Layer 5 of a small transformer language model trained on English Wikipedia (11 layers, counted from 0, width 64).
In attention head 0, each number of a token's query or key is one row of weights dot the token's vector x plus its bias. A token spreads its attention over itself and the tokens before it by the softmax of 0.177 times query dot key.
The model reads these tokens: " b" "and" " she" " m" "ov" "ed" " to" " New" " Y" "ork" " C" "ity" " in" " " "2" "000" " and" " be" "gan" " play" "ing" " s" "ol" "o" "." " She" " sup" "port" "ed" " her" "s" "el"

Query weights of the head. A number n stands for (n - 500) times 0.00073.
q0 (bias 0.326): 551,325,513,394,520,550,553,415,564,470,463,514,571,423,641,403,304,319,730,371,528,524,514,497,375,288,517,627,471,274,310,418,425,374,603,548,790,559,527,387,360,569,409,810,718,581,641,547,303,330,451,762,411,701,478,524,445,169,530,595,557,311,593,561
q1 (bias 0.122): 738,481,797,416,430,593,483,849,620,573,403,489,480,384,439,336,803,470,718,396,532,385,559,446,558,429,430,464,189,489,511,337,422,551,428,457,585,487,630,433,618,554,553,721,126,272,792,324,405,448,395,437,507,456,688,741,344,271,522,571,514,280,435,477
q2 (bias 0.639): 363,142,650,744,621,500,588,732,623,269,543,649,583,207,666,432,567,560,685,441,441,758,378,651,135,307,641,268,431,658,660,360,600,525,373,492,404,588,360,546,242,233,219,681,429,645,535,322,584,393,487,485,432,257,460,332,462,820,472,430,679,498,420,310
q3 (bias 0.523): 560,389,512,389,569,672,682,634,347,495,804,279,361,492,435,339,685,648,457,478,417,247,400,534,615,413,404,466,491,107,492,265,216,565,476,789,519,416,470,610,579,608,217,439,490,477,593,504,388,187,354,380,662,506,555,580,766,631,670,562,433,783,474,416
q4 (bias 0.597): 568,501,554,484,473,510,586,460,542,483,403,659,468,403,560,565,412,632,762,580,721,562,576,372,437,572,390,432,348,796,511,631,686,466,557,356,422,576,334,559,464,435,415,308,650,218,570,271,499,560,229,643,569,584,314,336,736,683,416,589,389,484,224,400
q5 (bias 0.295): 432,658,321,287,316,691,456,194,808,701,566,548,246,768,290,690,470,845,653,496,519,534,360,554,464,211,739,417,411,489,683,275,382,584,528,567,536,441,530,670,379,629,334,555,243,375,408,627,542,418,591,307,431,382,381,573,570,652,445,511,483,491,521,621
q6 (bias -0.048): 332,705,631,459,454,682,392,574,675,390,580,570,450,247,400,376,579,431,363,492,384,265,594,477,300,426,618,271,604,526,255,401,486,498,599,704,491,146,600,565,178,610,686,268,297,491,580,734,617,223,306,616,554,591,538,601,742,419,537,620,454,427,590,375
q7 (bias 0.490): 634,367,537,579,381,636,555,674,519,306,561,602,596,625,480,530,313,345,626,645,619,506,566,452,370,356,607,461,451,468,662,528,591,532,488,662,441,162,358,496,265,487,775,577,696,498,346,433,576,785,666,488,512,454,358,577,317,396,464,496,332,546,371,657
q8 (bias -0.385): 607,476,436,210,514,637,357,641,363,89,451,381,417,794,397,678,666,668,344,414,620,284,608,437,668,571,386,474,282,581,536,670,580,509,517,229,549,417,530,199,574,332,587,221,770,499,402,807,457,406,670,407,590,524,621,219,589,520,625,459,717,465,514,483
q9 (bias -0.281): 592,699,419,597,599,380,503,639,571,355,301,314,433,260,679,641,504,359,812,536,428,373,491,396,304,299,687,292,630,561,243,548,592,787,570,375,700,252,411,445,550,424,548,423,399,570,525,290,766,496,636,413,513,660,362,310,533,625,646,403,449,631,650,391
q10 (bias 0.435): 511,638,340,316,363,88,638,397,640,435,156,446,368,351,531,732,507,343,498,584,573,711,523,611,434,516,637,566,538,414,529,652,513,449,335,515,590,492,136,541,634,515,655,793,490,475,757,524,890,464,760,296,434,666,827,485,492,567,364,656,465,363,541,679
q11 (bias -0.822): 711,596,526,27,482,542,790,446,476,659,631,653,603,427,309,507,592,570,479,403,686,547,625,761,288,464,538,159,536,644,401,444,222,534,290,554,433,635,442,199,538,332,317,466,631,513,802,731,438,655,576,212,326,694,474,431,663,534,450,352,308,593,693,603
q12 (bias 0.621): 792,515,546,387,781,378,638,427,410,790,379,519,426,444,580,547,269,288,494,682,432,452,409,364,479,529,380,361,596,576,515,433,301,452,462,567,580,560,689,547,412,408,710,499,682,445,425,746,372,531,288,533,523,243,639,841,660,540,618,519,529,492,145,487
q13 (bias -0.829): 388,526,576,501,632,611,531,414,646,482,434,760,326,385,280,654,525,699,307,508,418,523,212,364,616,206,636,431,523,428,357,476,454,451,512,623,537,556,453,562,517,250,339,608,641,520,345,508,374,469,522,694,695,808,648,401,431,608,662,576,258,661,519,325
q14 (bias -0.306): 523,656,632,563,301,387,792,309,513,490,572,419,559,703,508,509,646,594,769,420,516,604,319,453,512,151,776,549,710,813,361,259,519,603,273,614,407,591,428,351,303,354,287,424,431,753,625,187,729,303,549,411,402,460,517,819,542,523,447,335,744,177,585,325
q15 (bias 0.309): 473,475,688,376,659,540,196,747,263,565,342,664,510,583,304,526,724,586,608,708,752,713,622,281,617,419,374,512,483,414,373,362,564,651,327,414,312,544,393,679,216,654,521,533,378,561,557,672,392,461,308,329,521,677,354,460,567,503,733,436,620,472,615,337
q16 (bias 0.061): 587,521,306,670,263,308,370,661,280,437,588,630,241,426,505,386,534,301,419,421,612,300,491,553,280,425,452,468,610,814,555,603,502,685,111,397,546,502,378,707,404,457,437,438,705,546,452,578,502,464,663,609,596,629,496,933,451,578,628,621,346,567,503,699
q17 (bias 0.788): 511,287,652,734,317,259,329,357,656,459,330,542,560,729,672,427,774,401,428,327,429,397,668,323,555,751,541,381,457,196,236,384,477,317,341,682,394,310,356,539,464,603,530,634,464,551,380,563,448,470,540,467,165,432,523,597,750,588,563,637,698,484,409,630
q18 (bias -0.027): 387,395,931,502,525,282,628,304,420,485,542,341,658,451,411,533,864,423,666,454,376,382,490,572,484,286,375,530,522,577,584,496,593,513,510,505,588,641,463,366,379,490,255,437,508,528,392,650,311,527,685,617,607,394,368,356,669,607,298,765,535,387,763,520
q19 (bias 0.594): 434,701,621,284,581,573,445,334,522,718,610,410,516,265,604,433,590,615,722,386,528,488,667,527,570,563,743,661,497,511,302,475,304,399,328,403,802,439,585,470,665,299,600,444,683,412,398,356,294,442,641,613,626,453,376,626,333,627,481,480,338,490,599,473
q20 (bias 0.515): 325,490,330,653,446,287,389,348,456,614,315,572,343,508,260,761,550,510,599,326,641,345,539,542,323,559,787,221,445,640,385,342,650,854,543,351,533,235,640,467,552,527,235,521,581,643,498,409,332,527,572,551,509,511,446,421,652,568,550,517,798,686,404,66
q21 (bias -0.635): 474,605,490,578,625,658,522,599,334,574,535,435,461,555,492,731,618,538,332,483,587,349,596,358,437,423,877,432,656,436,450,459,491,189,412,493,599,286,514,357,660,165,461,526,258,613,488,461,361,375,572,492,519,758,318,484,476,514,269,333,601,376,492,687
q22 (bias 0.695): 378,545,620,412,506,448,535,349,654,449,342,418,580,642,623,787,493,265,445,740,405,438,731,836,440,656,260,313,510,613,500,614,403,725,624,386,517,618,610,583,454,454,26,162,537,560,496,652,515,463,484,590,348,602,471,568,443,467,777,425,248,297,470,549
q23 (bias -0.657): 417,361,596,288,749,485,690,345,486,558,579,479,456,436,649,241,590,486,497,484,511,436,448,528,610,703,466,797,443,647,386,226,418,458,440,489,547,419,478,461,686,368,530,373,485,580,681,875,588,341,741,563,499,253,356,514,324,604,643,404,669,520,310,543
q24 (bias 0.269): 393,567,724,477,612,373,621,231,488,443,393,538,460,521,640,577,514,287,621,412,663,609,379,627,331,554,352,503,66,449,362,457,599,485,543,463,525,706,442,521,813,410,512,461,354,578,247,393,562,523,589,486,391,561,557,745,664,447,344,560,732,374,451,257
q25 (bias -0.951): 508,638,596,455,672,374,537,295,478,458,375,333,436,439,706,514,257,549,451,556,500,441,644,618,700,431,695,530,458,366,539,355,334,594,588,369,501,515,298,339,248,589,473,483,668,501,517,645,395,456,251,581,429,703,391,439,440,825,213,448,423,364,472,492
q26 (bias -0.731): 569,197,485,472,593,664,411,489,602,398,465,480,554,408,329,651,734,532,709,711,511,590,342,747,445,346,438,444,657,725,597,518,524,439,344,243,621,499,375,601,610,593,217,334,871,732,513,405,559,663,275,428,564,405,633,611,413,701,530,470,364,285,150,567
q27 (bias -0.771): 268,240,578,240,543,354,687,730,309,547,763,445,319,397,275,576,348,605,401,413,272,404,503,302,485,818,789,648,375,324,658,629,447,533,683,571,334,574,491,587,698,491,421,287,785,626,303,393,590,653,340,597,307,323,388,392,555,523,618,797,416,366,539,478
q28 (bias -0.598): 879,934,654,452,399,526,433,496,382,358,446,553,407,439,459,278,547,710,740,415,581,354,474,737,612,581,724,546,499,477,580,505,692,502,425,620,676,432,583,503,271,438,309,356,404,477,727,498,264,302,538,420,479,509,330,449,455,407,452,321,547,512,301,597
q29 (bias -0.874): 476,389,514,470,516,419,652,495,498,500,801,349,666,522,536,719,233,367,232,593,738,453,593,296,537,496,376,404,395,358,419,582,310,403,468,301,596,465,638,494,836,604,419,400,693,654,562,578,541,415,574,270,594,324,496,319,420,952,670,532,426,532,435,270
q30 (bias 0.232): 619,460,509,573,614,779,516,582,837,265,493,397,301,552,390,248,428,336,365,273,351,737,737,339,564,522,570,497,531,845,355,372,615,495,462,541,433,223,785,515,354,645,321,662,473,700,440,556,548,577,445,287,604,456,296,763,507,450,440,570,779,652,505,497
q31 (bias -0.394): 492,433,577,433,520,695,312,134,353,408,594,217,445,327,687,323,530,401,223,324,588,543,523,549,223,410,417,682,424,380,588,945,601,524,402,276,488,569,571,549,582,477,490,481,708,579,521,307,386,891,375,384,638,247,661,406,565,492,735,557,318,500,741,728

Key weights of the head. A number n stands for (n - 500) times 0.00093.
k0 (bias 1.450): 430,546,566,342,592,673,303,605,586,524,432,535,269,388,450,376,488,551,706,608,509,470,575,336,343,494,559,339,419,559,617,353,530,570,595,669,411,487,432,496,526,381,587,608,579,474,318,638,442,614,407,339,470,449,506,675,733,574,662,488,425,671,559,550
k1 (bias 0.354): 440,424,534,466,456,741,469,841,442,437,473,314,516,447,615,459,511,539,372,556,350,335,547,475,723,466,688,493,328,568,563,525,479,470,450,524,328,734,600,415,672,412,412,414,549,291,580,492,501,413,590,594,566,469,449,543,298,495,436,314,340,429,451,675
k2 (bias 1.560): 584,486,475,582,497,619,735,685,684,424,629,580,550,253,604,400,348,731,715,502,444,314,315,492,546,752,752,501,522,481,413,306,290,490,502,509,582,639,449,518,322,587,473,510,361,242,665,476,597,388,477,447,510,482,611,240,598,562,452,549,641,751,587,267
k3 (bias -0.001): 734,633,203,510,763,719,678,683,231,599,723,513,390,315,391,301,447,761,414,628,610,351,508,343,710,428,596,456,445,192,370,549,435,358,439,554,527,420,470,539,557,281,792,415,702,433,762,480,475,406,520,594,708,528,397,496,464,475,413,532,460,589,405,611
k4 (bias 1.801): 398,352,514,541,497,560,648,608,531,421,628,413,614,311,547,393,602,467,606,599,523,586,561,218,545,577,417,537,371,571,451,416,505,599,580,596,726,489,452,631,432,477,410,333,479,671,510,298,460,557,684,460,487,450,457,524,620,381,274,595,414,335,488,433
k5 (bias 1.144): 474,578,541,207,540,456,631,464,381,636,554,388,550,567,236,509,632,718,457,434,483,474,260,420,652,421,615,551,557,291,482,410,388,470,317,568,636,329,636,509,462,512,613,537,455,623,457,550,566,411,537,575,469,519,482,453,554,572,491,609,375,439,855,663
k6 (bias 0.536): 798,445,615,363,508,522,389,566,451,407,460,671,600,489,509,464,391,565,508,581,385,596,626,357,624,566,420,524,473,502,471,367,448,216,487,614,552,294,585,511,682,250,576,579,465,497,557,652,553,622,394,503,472,591,468,386,283,411,399,447,399,444,506,548
k7 (bias 0.695): 513,404,416,478,620,410,631,277,487,341,419,547,373,415,689,501,348,367,664,595,354,546,554,449,306,400,535,346,437,509,449,545,404,687,579,447,458,432,623,537,422,545,420,450,463,606,626,617,611,593,567,643,567,470,437,384,639,641,528,499,506,559,713,665
k8 (bias -1.589): 666,415,137,571,387,389,358,556,522,444,607,481,304,483,214,747,508,501,551,423,476,432,511,613,496,556,594,661,720,589,577,975,690,502,407,388,543,503,618,712,499,507,444,443,572,537,534,664,377,760,514,472,501,396,428,566,430,405,479,494,430,457,420,495
k9 (bias 1.647): 568,363,612,590,378,518,362,282,659,420,547,461,504,481,587,420,500,343,498,612,636,699,484,727,424,386,478,527,563,362,347,437,332,456,541,559,485,699,693,661,472,426,235,511,357,585,286,487,498,535,565,393,376,546,412,417,630,530,254,297,504,433,589,418
k10 (bias 1.361): 340,622,319,413,387,403,554,347,721,543,379,712,557,463,313,445,618,557,450,546,631,581,418,788,563,378,679,494,371,555,539,310,323,499,682,591,673,491,331,675,531,497,334,477,582,510,568,545,641,388,580,625,453,444,591,405,446,478,478,413,215,483,530,594
k11 (bias -1.791): 661,539,720,415,402,740,299,440,637,727,508,624,333,381,451,446,562,326,504,518,401,413,534,546,537,460,560,494,638,680,256,587,485,421,321,361,556,563,432,500,464,429,481,485,682,584,487,474,338,460,558,194,347,665,460,531,391,390,456,594,627,311,816,765
k12 (bias 1.687): 372,274,606,552,480,553,509,709,515,523,624,629,478,575,551,393,412,534,505,426,640,759,474,389,674,196,568,118,368,483,552,470,544,470,409,555,514,456,546,444,418,501,494,470,599,518,584,629,564,384,445,474,513,374,457,438,592,326,674,467,471,528,510,499
k13 (bias -1.956): 524,452,667,497,485,457,175,310,641,386,455,583,531,298,498,465,412,379,407,513,669,521,367,455,499,484,593,673,360,586,441,549,427,428,241,573,414,502,612,371,553,455,432,516,632,577,444,369,590,624,477,440,649,514,528,692,497,402,456,593,501,418,503,307
k14 (bias 0.709): 647,653,807,384,470,456,635,412,546,636,475,363,371,451,512,368,439,602,564,338,664,473,589,647,576,524,578,618,582,473,558,256,470,422,535,661,425,523,408,358,509,467,372,380,267,542,633,547,394,234,556,433,520,583,618,400,381,557,502,351,485,527,554,404
k15 (bias 0.810): 614,500,383,552,518,446,516,513,334,398,538,579,369,531,539,690,416,570,415,409,388,283,423,432,795,467,546,685,373,516,669,578,562,690,682,470,399,417,445,586,411,420,572,381,508,488,487,495,304,443,519,440,647,460,533,495,602,401,280,659,397,529,271,497
k16 (bias 0.758): 629,537,543,724,526,520,469,523,521,668,399,469,722,566,494,685,566,214,612,460,464,368,553,552,455,332,508,314,397,317,481,388,547,524,486,685,415,393,502,604,417,466,407,427,596,430,481,693,457,491,502,326,502,768,493,435,563,568,587,538,476,466,652,431
k17 (bias 1.843): 505,627,556,638,389,544,359,466,649,534,430,799,569,622,396,278,657,471,571,651,458,466,224,328,425,244,542,473,484,420,604,256,519,380,527,450,403,473,510,471,527,703,479,507,330,395,752,532,427,442,289,539,400,410,607,554,481,375,605,518,485,614,389,564
k18 (bias 0.902): 464,441,658,431,443,391,455,567,600,493,722,447,401,608,202,256,531,498,615,569,573,390,667,446,317,599,514,548,441,588,516,319,616,443,444,525,426,612,606,518,411,468,338,518,359,305,490,426,348,388,422,421,381,685,487,446,691,563,505,603,662,405,391,409
k19 (bias -0.638): 403,379,546,403,646,665,612,517,385,379,674,306,483,472,378,396,367,659,400,748,563,342,554,626,470,392,246,480,466,487,599,571,475,431,530,486,524,459,306,552,418,565,535,366,795,420,436,501,486,814,385,489,648,486,681,454,335,566,581,434,376,619,713,632
k20 (bias 2.060): 553,454,617,608,438,434,414,425,510,480,446,639,467,389,279,492,511,611,602,466,590,262,635,470,578,440,182,380,592,413,353,334,404,590,531,730,738,718,785,422,493,556,316,494,300,505,479,565,506,380,554,505,463,466,545,548,632,464,426,572,555,575,676,368
k21 (bias -1.951): 520,548,615,381,320,528,432,516,493,421,420,563,436,431,449,554,390,326,426,425,472,453,484,399,567,432,426,845,557,519,450,631,545,347,564,402,560,663,636,395,533,206,502,598,711,717,506,515,492,728,529,498,492,644,497,280,413,569,603,418,468,550,744,536
k22 (bias 1.792): 489,588,527,512,365,478,395,584,490,636,547,490,448,490,504,636,537,600,432,658,405,630,573,521,486,522,443,347,468,519,391,215,781,610,291,644,568,430,775,670,92,665,412,525,344,403,649,510,385,296,639,491,418,574,384,595,558,501,384,506,611,500,471,508
k23 (bias -1.496): 545,370,541,472,630,482,506,584,389,524,546,478,607,552,599,421,773,438,417,569,606,560,448,738,526,581,567,557,473,507,526,612,460,340,477,497,419,498,670,354,476,390,461,511,494,482,410,671,336,549,377,363,531,370,338,476,357,422,430,386,564,594,421,542
k24 (bias 2.047): 391,339,732,550,354,417,467,552,528,640,660,601,701,516,517,267,677,464,618,567,449,483,527,676,450,506,477,419,570,498,482,448,466,445,567,653,444,577,372,503,329,478,408,696,329,474,719,402,650,338,478,376,516,342,530,649,588,576,557,342,393,336,521,382
k25 (bias -2.139): 622,603,746,536,455,415,405,411,459,477,353,571,629,506,292,418,411,314,335,304,485,493,599,451,367,343,577,522,672,629,518,427,556,432,588,560,513,504,468,437,364,440,672,619,485,443,383,680,420,677,619,464,506,529,640,498,515,318,333,455,542,452,620,510
k26 (bias -0.877): 521,343,739,754,424,245,593,356,608,434,263,390,466,385,648,755,595,383,724,328,404,631,550,516,342,373,683,533,397,593,529,460,487,433,404,742,384,526,552,322,494,550,199,717,426,262,445,475,466,475,683,431,144,582,334,792,788,288,463,646,618,442,511,436
k27 (bias -1.466): 559,407,528,411,287,142,418,451,421,592,392,384,448,510,479,305,589,313,509,325,385,418,555,581,500,657,402,431,355,345,595,644,473,616,428,442,414,556,452,599,467,412,592,671,481,583,429,529,432,618,631,712,578,572,618,602,448,448,495,709,824,452,592,424
k28 (bias -1.472): 684,660,448,521,625,425,269,533,399,266,528,326,575,450,355,503,481,651,421,436,361,525,480,402,385,562,602,467,458,442,626,666,446,361,719,496,574,532,641,336,509,399,370,421,648,479,495,457,363,620,499,446,550,640,541,406,450,346,512,318,298,429,711,619
k29 (bias -1.741): 670,178,636,678,344,468,570,419,442,732,435,445,536,636,415,413,682,344,519,361,446,562,464,602,475,323,552,557,590,531,329,531,556,693,330,519,430,694,475,508,601,288,404,555,460,460,389,313,321,712,539,468,382,482,323,737,445,482,410,531,609,675,516,499
k30 (bias 1.175): 470,574,643,557,536,514,439,748,731,381,491,454,521,495,324,510,427,424,492,649,393,654,439,435,639,494,525,533,420,427,388,567,369,484,616,496,537,128,551,447,827,571,630,445,412,642,511,601,440,470,631,487,441,582,390,532,582,690,571,444,430,634,558,277
k31 (bias -0.561): 571,301,639,682,560,345,474,329,542,492,505,376,612,618,528,762,465,236,591,673,506,412,554,463,224,508,649,216,548,652,409,495,611,362,596,345,388,443,535,525,638,411,314,655,609,611,355,349,472,554,564,660,327,334,594,778,550,535,517,534,616,487,469,435

The vector x that enters this layer's attention at each token. A number n stands for (n - 500) times 0.019.
0 " b": 422,493,460,498,554,473,484,565,375,385,513,520,329,560,386,673,543,527,583,544,521,418,455,454,495,410,420,413,621,605,512,656,445,470,533,491,510,439,424,657,418,310,610,528,641,596,447,442,503,641,443,615,564,525,325,531,426,551,420,456,605,615,520,558
1 "and": 544,610,326,460,543,488,466,451,345,388,545,488,485,593,461,541,463,421,444,399,498,545,555,430,479,527,560,590,552,578,466,843,530,485,518,472,516,425,411,497,562,351,615,476,749,526,342,574,426,771,507,547,515,465,510,474,341,428,435,549,526,480,557,453
2 " she": 486,576,352,494,523,508,491,538,370,475,538,513,417,566,523,512,412,420,479,472,442,586,557,449,482,511,449,563,579,547,507,854,467,369,531,360,424,437,414,458,556,334,622,443,643,618,362,395,469,740,542,658,493,579,516,533,515,418,446,420,574,496,488,604
3 " m": 509,506,435,506,511,436,530,523,454,461,593,443,484,523,491,651,481,464,378,473,451,525,551,394,407,381,454,601,470,625,589,805,523,408,628,409,483,485,459,598,482,345,728,485,649,490,382,466,469,731,445,586,562,534,414,519,427,355,430,424,532,523,518,579
4 "ov": 455,614,396,491,510,444,516,568,362,355,514,418,602,594,490,648,522,412,397,409,484,571,584,486,440,480,518,549,496,516,586,837,558,426,534,396,426,451,552,449,441,397,676,429,637,586,334,463,511,651,410,591,598,413,461,502,392,433,523,467,517,506,585,571
5 "ed": 502,474,396,458,505,452,505,445,394,375,394,420,540,589,544,543,457,434,420,397,442,510,473,493,467,502,488,526,522,501,512,854,615,481,531,546,536,503,478,472,514,422,756,504,589,547,348,484,505,793,531,644,595,573,453,530,271,421,500,387,519,527,499,535
6 " to": 472,517,388,485,535,472,457,431,431,404,485,465,412,571,550,487,452,508,426,502,542,474,510,434,477,528,484,532,562,509,478,822,537,520,494,403,445,519,417,650,527,433,663,511,608,537,373,492,450,840,534,676,556,537,445,563,369,418,519,298,543,439,438,594
7 " New": 524,455,401,425,603,500,511,536,346,523,490,434,406,507,461,567,410,414,430,447,489,510,450,512,466,501,600,447,547,623,393,875,403,408,498,437,490,439,312,578,527,501,621,463,724,534,360,426,549,623,553,555,483,524,552,572,363,485,560,534,520,494,574,656
8 " Y": 532,539,339,441,517,455,584,463,440,489,470,424,461,550,423,549,369,465,369,484,553,618,448,500,479,491,617,488,594,528,551,922,488,352,524,396,580,494,338,559,551,367,536,529,684,538,412,444,409,680,436,535,437,552,480,563,495,418,508,514,484,559,553,564
9 "ork": 576,504,291,419,532,517,559,505,378,432,480,395,543,562,509,499,452,395,444,462,527,524,453,533,497,592,549,467,569,505,427,828,550,454,468,473,386,393,355,513,512,342,578,567,757,534,356,443,488,714,484,477,542,533,474,632,478,447,554,563,419,528,590,599
10 " C": 617,501,371,418,519,534,555,478,450,495,482,548,398,541,543,637,445,451,312,477,454,473,515,540,406,447,560,571,443,581,472,896,503,319,474,416,489,431,428,621,447,414,502,554,647,502,427,460,439,802,465,528,586,508,489,545,497,417,487,500,505,520,544,597
11 "ity": 589,462,324,417,507,549,360,458,464,460,536,465,463,614,518,523,420,408,496,460,455,364,546,493,448,504,579,537,543,530,450,847,591,394,464,524,396,452,450,548,540,406,620,561,768,565,335,447,466,756,502,554,599,486,508,580,481,424,470,489,423,452,587,537
12 " in": 519,412,429,483,593,435,481,422,424,482,515,443,421,511,516,582,443,448,467,496,560,459,562,351,446,443,520,525,529,545,446,889,507,499,502,511,389,444,463,658,552,506,620,524,637,535,369,479,484,751,470,657,588,583,483,513,332,386,524,366,491,460,481,633
13 " ": 426,457,434,483,525,409,606,500,365,512,477,459,401,486,524,617,452,478,479,510,560,474,534,412,406,375,513,651,456,535,433,896,548,461,463,441,476,560,591,593,528,361,664,570,655,476,353,486,463,738,433,596,578,481,449,549,362,439,571,455,478,536,506,498
14 "2": 431,412,415,501,617,430,509,442,320,486,511,392,456,474,613,611,487,521,461,481,591,476,474,406,429,466,459,606,464,551,491,882,487,442,484,447,489,542,513,544,467,318,622,566,673,501,363,405,491,699,446,601,544,559,531,633,364,398,597,535,471,529,568,470
15 "000": 577,499,368,468,599,410,473,453,355,513,539,469,502,552,577,546,457,462,531,413,425,489,456,458,535,537,385,501,518,562,440,806,567,397,478,433,431,481,528,566,536,367,618,518,754,522,333,340,484,730,446,654,503,470,501,618,381,408,565,563,479,555,504,545
16 " and": 557,487,326,468,548,460,430,451,324,518,521,445,453,573,588,539,420,462,565,453,488,505,546,418,463,502,428,533,491,505,428,839,516,432,526,383,432,428,492,542,524,489,662,483,616,514,391,455,538,876,495,626,533,552,440,598,450,491,568,350,549,462,454,568
17 " be": 411,527,325,472,509,470,483,530,344,519,525,489,443,507,527,515,509,375,495,534,538,518,460,510,389,493,465,524,518,543,499,968,541,461,515,435,415,473,498,528,566,467,621,479,640,494,356,384,535,786,421,631,571,592,440,494,458,468,439,400,572,586,472,531
18 "gan": 515,496,336,544,582,399,542,433,459,462,522,418,520,599,419,541,385,383,442,395,636,526,462,459,462,519,489,425,437,583,502,794,627,446,483,449,433,521,505,448,581,386,734,506,623,536,351,461,508,760,527,655,574,584,423,464,430,430,477,458,503,507,554,519
19 " play": 463,550,346,479,520,462,558,519,394,345,466,396,464,551,541,537,525,446,430,543,486,590,443,441,462,499,462,565,484,519,416,872,581,455,581,442,400,455,436,579,527,387,611,513,629,552,351,420,468,803,580,611,452,604,455,546,451,377,478,527,535,573,461,520
20 "ing": 495,384,325,484,546,472,502,393,442,420,444,473,490,594,529,491,513,461,440,435,454,529,483,468,480,518,465,532,538,573,399,891,612,507,525,531,480,465,433,552,577,398,628,502,638,455,353,417,441,812,512,613,597,599,411,551,316,464,519,492,552,557,450,523
21 " s": 471,466,343,507,493,419,542,517,366,491,529,550,457,539,501,602,497,475,425,504,454,545,565,450,420,425,436,622,509,615,472,874,490,448,571,398,517,465,518,667,557,369,590,519,609,482,351,470,483,775,455,587,530,573,409,506,501,347,440,402,558,431,534,520
22 "ol": 472,424,346,521,526,525,515,516,481,447,428,445,499,528,413,632,384,347,546,497,528,486,455,430,427,551,514,598,422,607,515,874,581,462,557,416,461,479,430,451,500,476,585,416,651,557,375,563,344,736,588,489,644,576,395,508,340,524,500,508,569,456,573,503
23 "o": 510,444,364,583,464,363,425,503,459,450,450,475,477,539,509,602,520,471,476,465,456,515,526,527,475,554,464,475,501,490,433,950,554,486,499,453,518,470,405,370,552,352,602,474,709,592,459,484,363,768,527,568,570,536,458,617,309,435,513,472,520,555,536,524
24 ".": 471,415,301,449,477,470,518,489,377,506,483,518,482,616,576,647,458,430,497,555,533,472,563,389,401,456,421,506,483,506,472,801,476,542,496,408,537,377,549,564,585,380,653,513,597,512,411,444,405,837,469,598,611,503,479,558,466,418,552,398,547,475,457,602
25 " She": 499,535,337,558,482,480,500,520,343,435,454,490,438,600,544,511,435,389,506,496,472,559,611,471,401,547,431,528,570,583,500,866,443,424,514,297,476,426,449,507,528,354,588,454,635,619,357,411,511,733,581,604,479,579,506,504,535,438,490,421,525,490,523,605
26 " sup": 501,428,412,539,519,550,580,553,377,434,537,480,420,603,460,738,411,372,429,506,521,548,592,454,438,488,458,609,524,589,449,848,518,557,490,359,475,511,544,557,498,351,551,457,556,509,363,440,526,749,490,570,506,536,492,481,457,386,367,457,548,419,432,617
27 "port": 440,462,400,511,548,565,468,555,382,428,436,458,584,563,534,612,480,416,463,454,444,456,517,510,431,542,521,556,517,645,410,821,590,588,525,360,438,481,504,588,599,330,599,482,670,530,256,449,492,731,496,612,480,521,439,557,399,379,469,497,444,412,530,509
28 "ed": 444,346,433,488,537,442,569,477,413,357,385,432,534,527,500,610,465,460,446,411,437,485,455,465,451,490,497,542,495,614,509,908,662,518,520,538,530,506,440,507,534,463,601,456,566,512,277,523,461,770,549,644,577,590,447,506,339,472,523,457,501,533,490,499
29 " her": 444,409,383,524,563,444,521,493,385,445,484,414,371,574,557,572,512,402,453,474,419,478,495,425,506,468,384,556,562,653,557,799,514,464,533,434,400,463,377,590,546,414,559,471,627,591,404,347,477,761,572,677,529,585,497,558,454,466,528,423,568,489,500,576
30 "s": 476,459,328,536,496,540,496,403,430,472,472,436,467,619,562,576,499,472,512,471,464,444,485,452,361,494,463,649,547,639,525,896,536,552,502,468,474,442,427,580,579,407,531,471,785,477,333,468,434,743,474,569,523,557,397,538,422,426,530,419,515,464,529,458
31 "el": 447,407,365,522,505,499,482,508,472,474,483,420,478,526,498,541,528,413,553,409,556,500,435,493,419,534,465,608,490,580,458,933,544,569,481,368,413,451,423,418,419,494,562,450,652,656,335,526,425,765,524,502,580,593,374,571,378,548,567,494,538,482,490,597

Token 10 " C".
To which token does it give the most attention? 7 " New"

Token 6 " to".
Which two tokens does it look at most, in order? 4 "ov", 6 " to"

Token 18 "gan".
Which two tokens does it look at most, in order? 17 " be", 16 " and"

Token 29 " her".
Which two tokens does it look at most, in order? 29 " her", 24 "."

Token 5 "ed".
Which token does it look at most, and with what share of its attention? 4 "ov", with about 60%

Token 8 " Y".
Which two tokens does it look at most, in order? 7 " New", 8 " Y"

Token 20 "ing".
To which token does it give the most attention? 17 " be"

Token 4 "ov".
To which token does it give the most attention? 0 " b"

Token 22 "ol".
To which token does it give the most attention? 21 " s"

Token 13 " ".
Which token does it look at most, and with what share of its attention? 12 " in", with about 40%

Token 7 " New".
To which token does it give the most attention? 7 " New"

Token 12 " in".
Which token does it look at most, and with what share of its attention? 12 " in", with about 50%

Token 24 ".".
To which token does it give the most attention? 24 "."

Token 14 "2".
To which token does it give the most attention? 14 "2"

Token 17 " be".
To which token does it give the most attention? 16 " and"

Token 9 "ork".
To which token does it give the most attention? 7 " New"

Token 19 " play".
Which two tokens does it look at most, in order? 17 " be", 16 " and"

Token 11 "ity".
To which token does it give the most attention? 7 " New"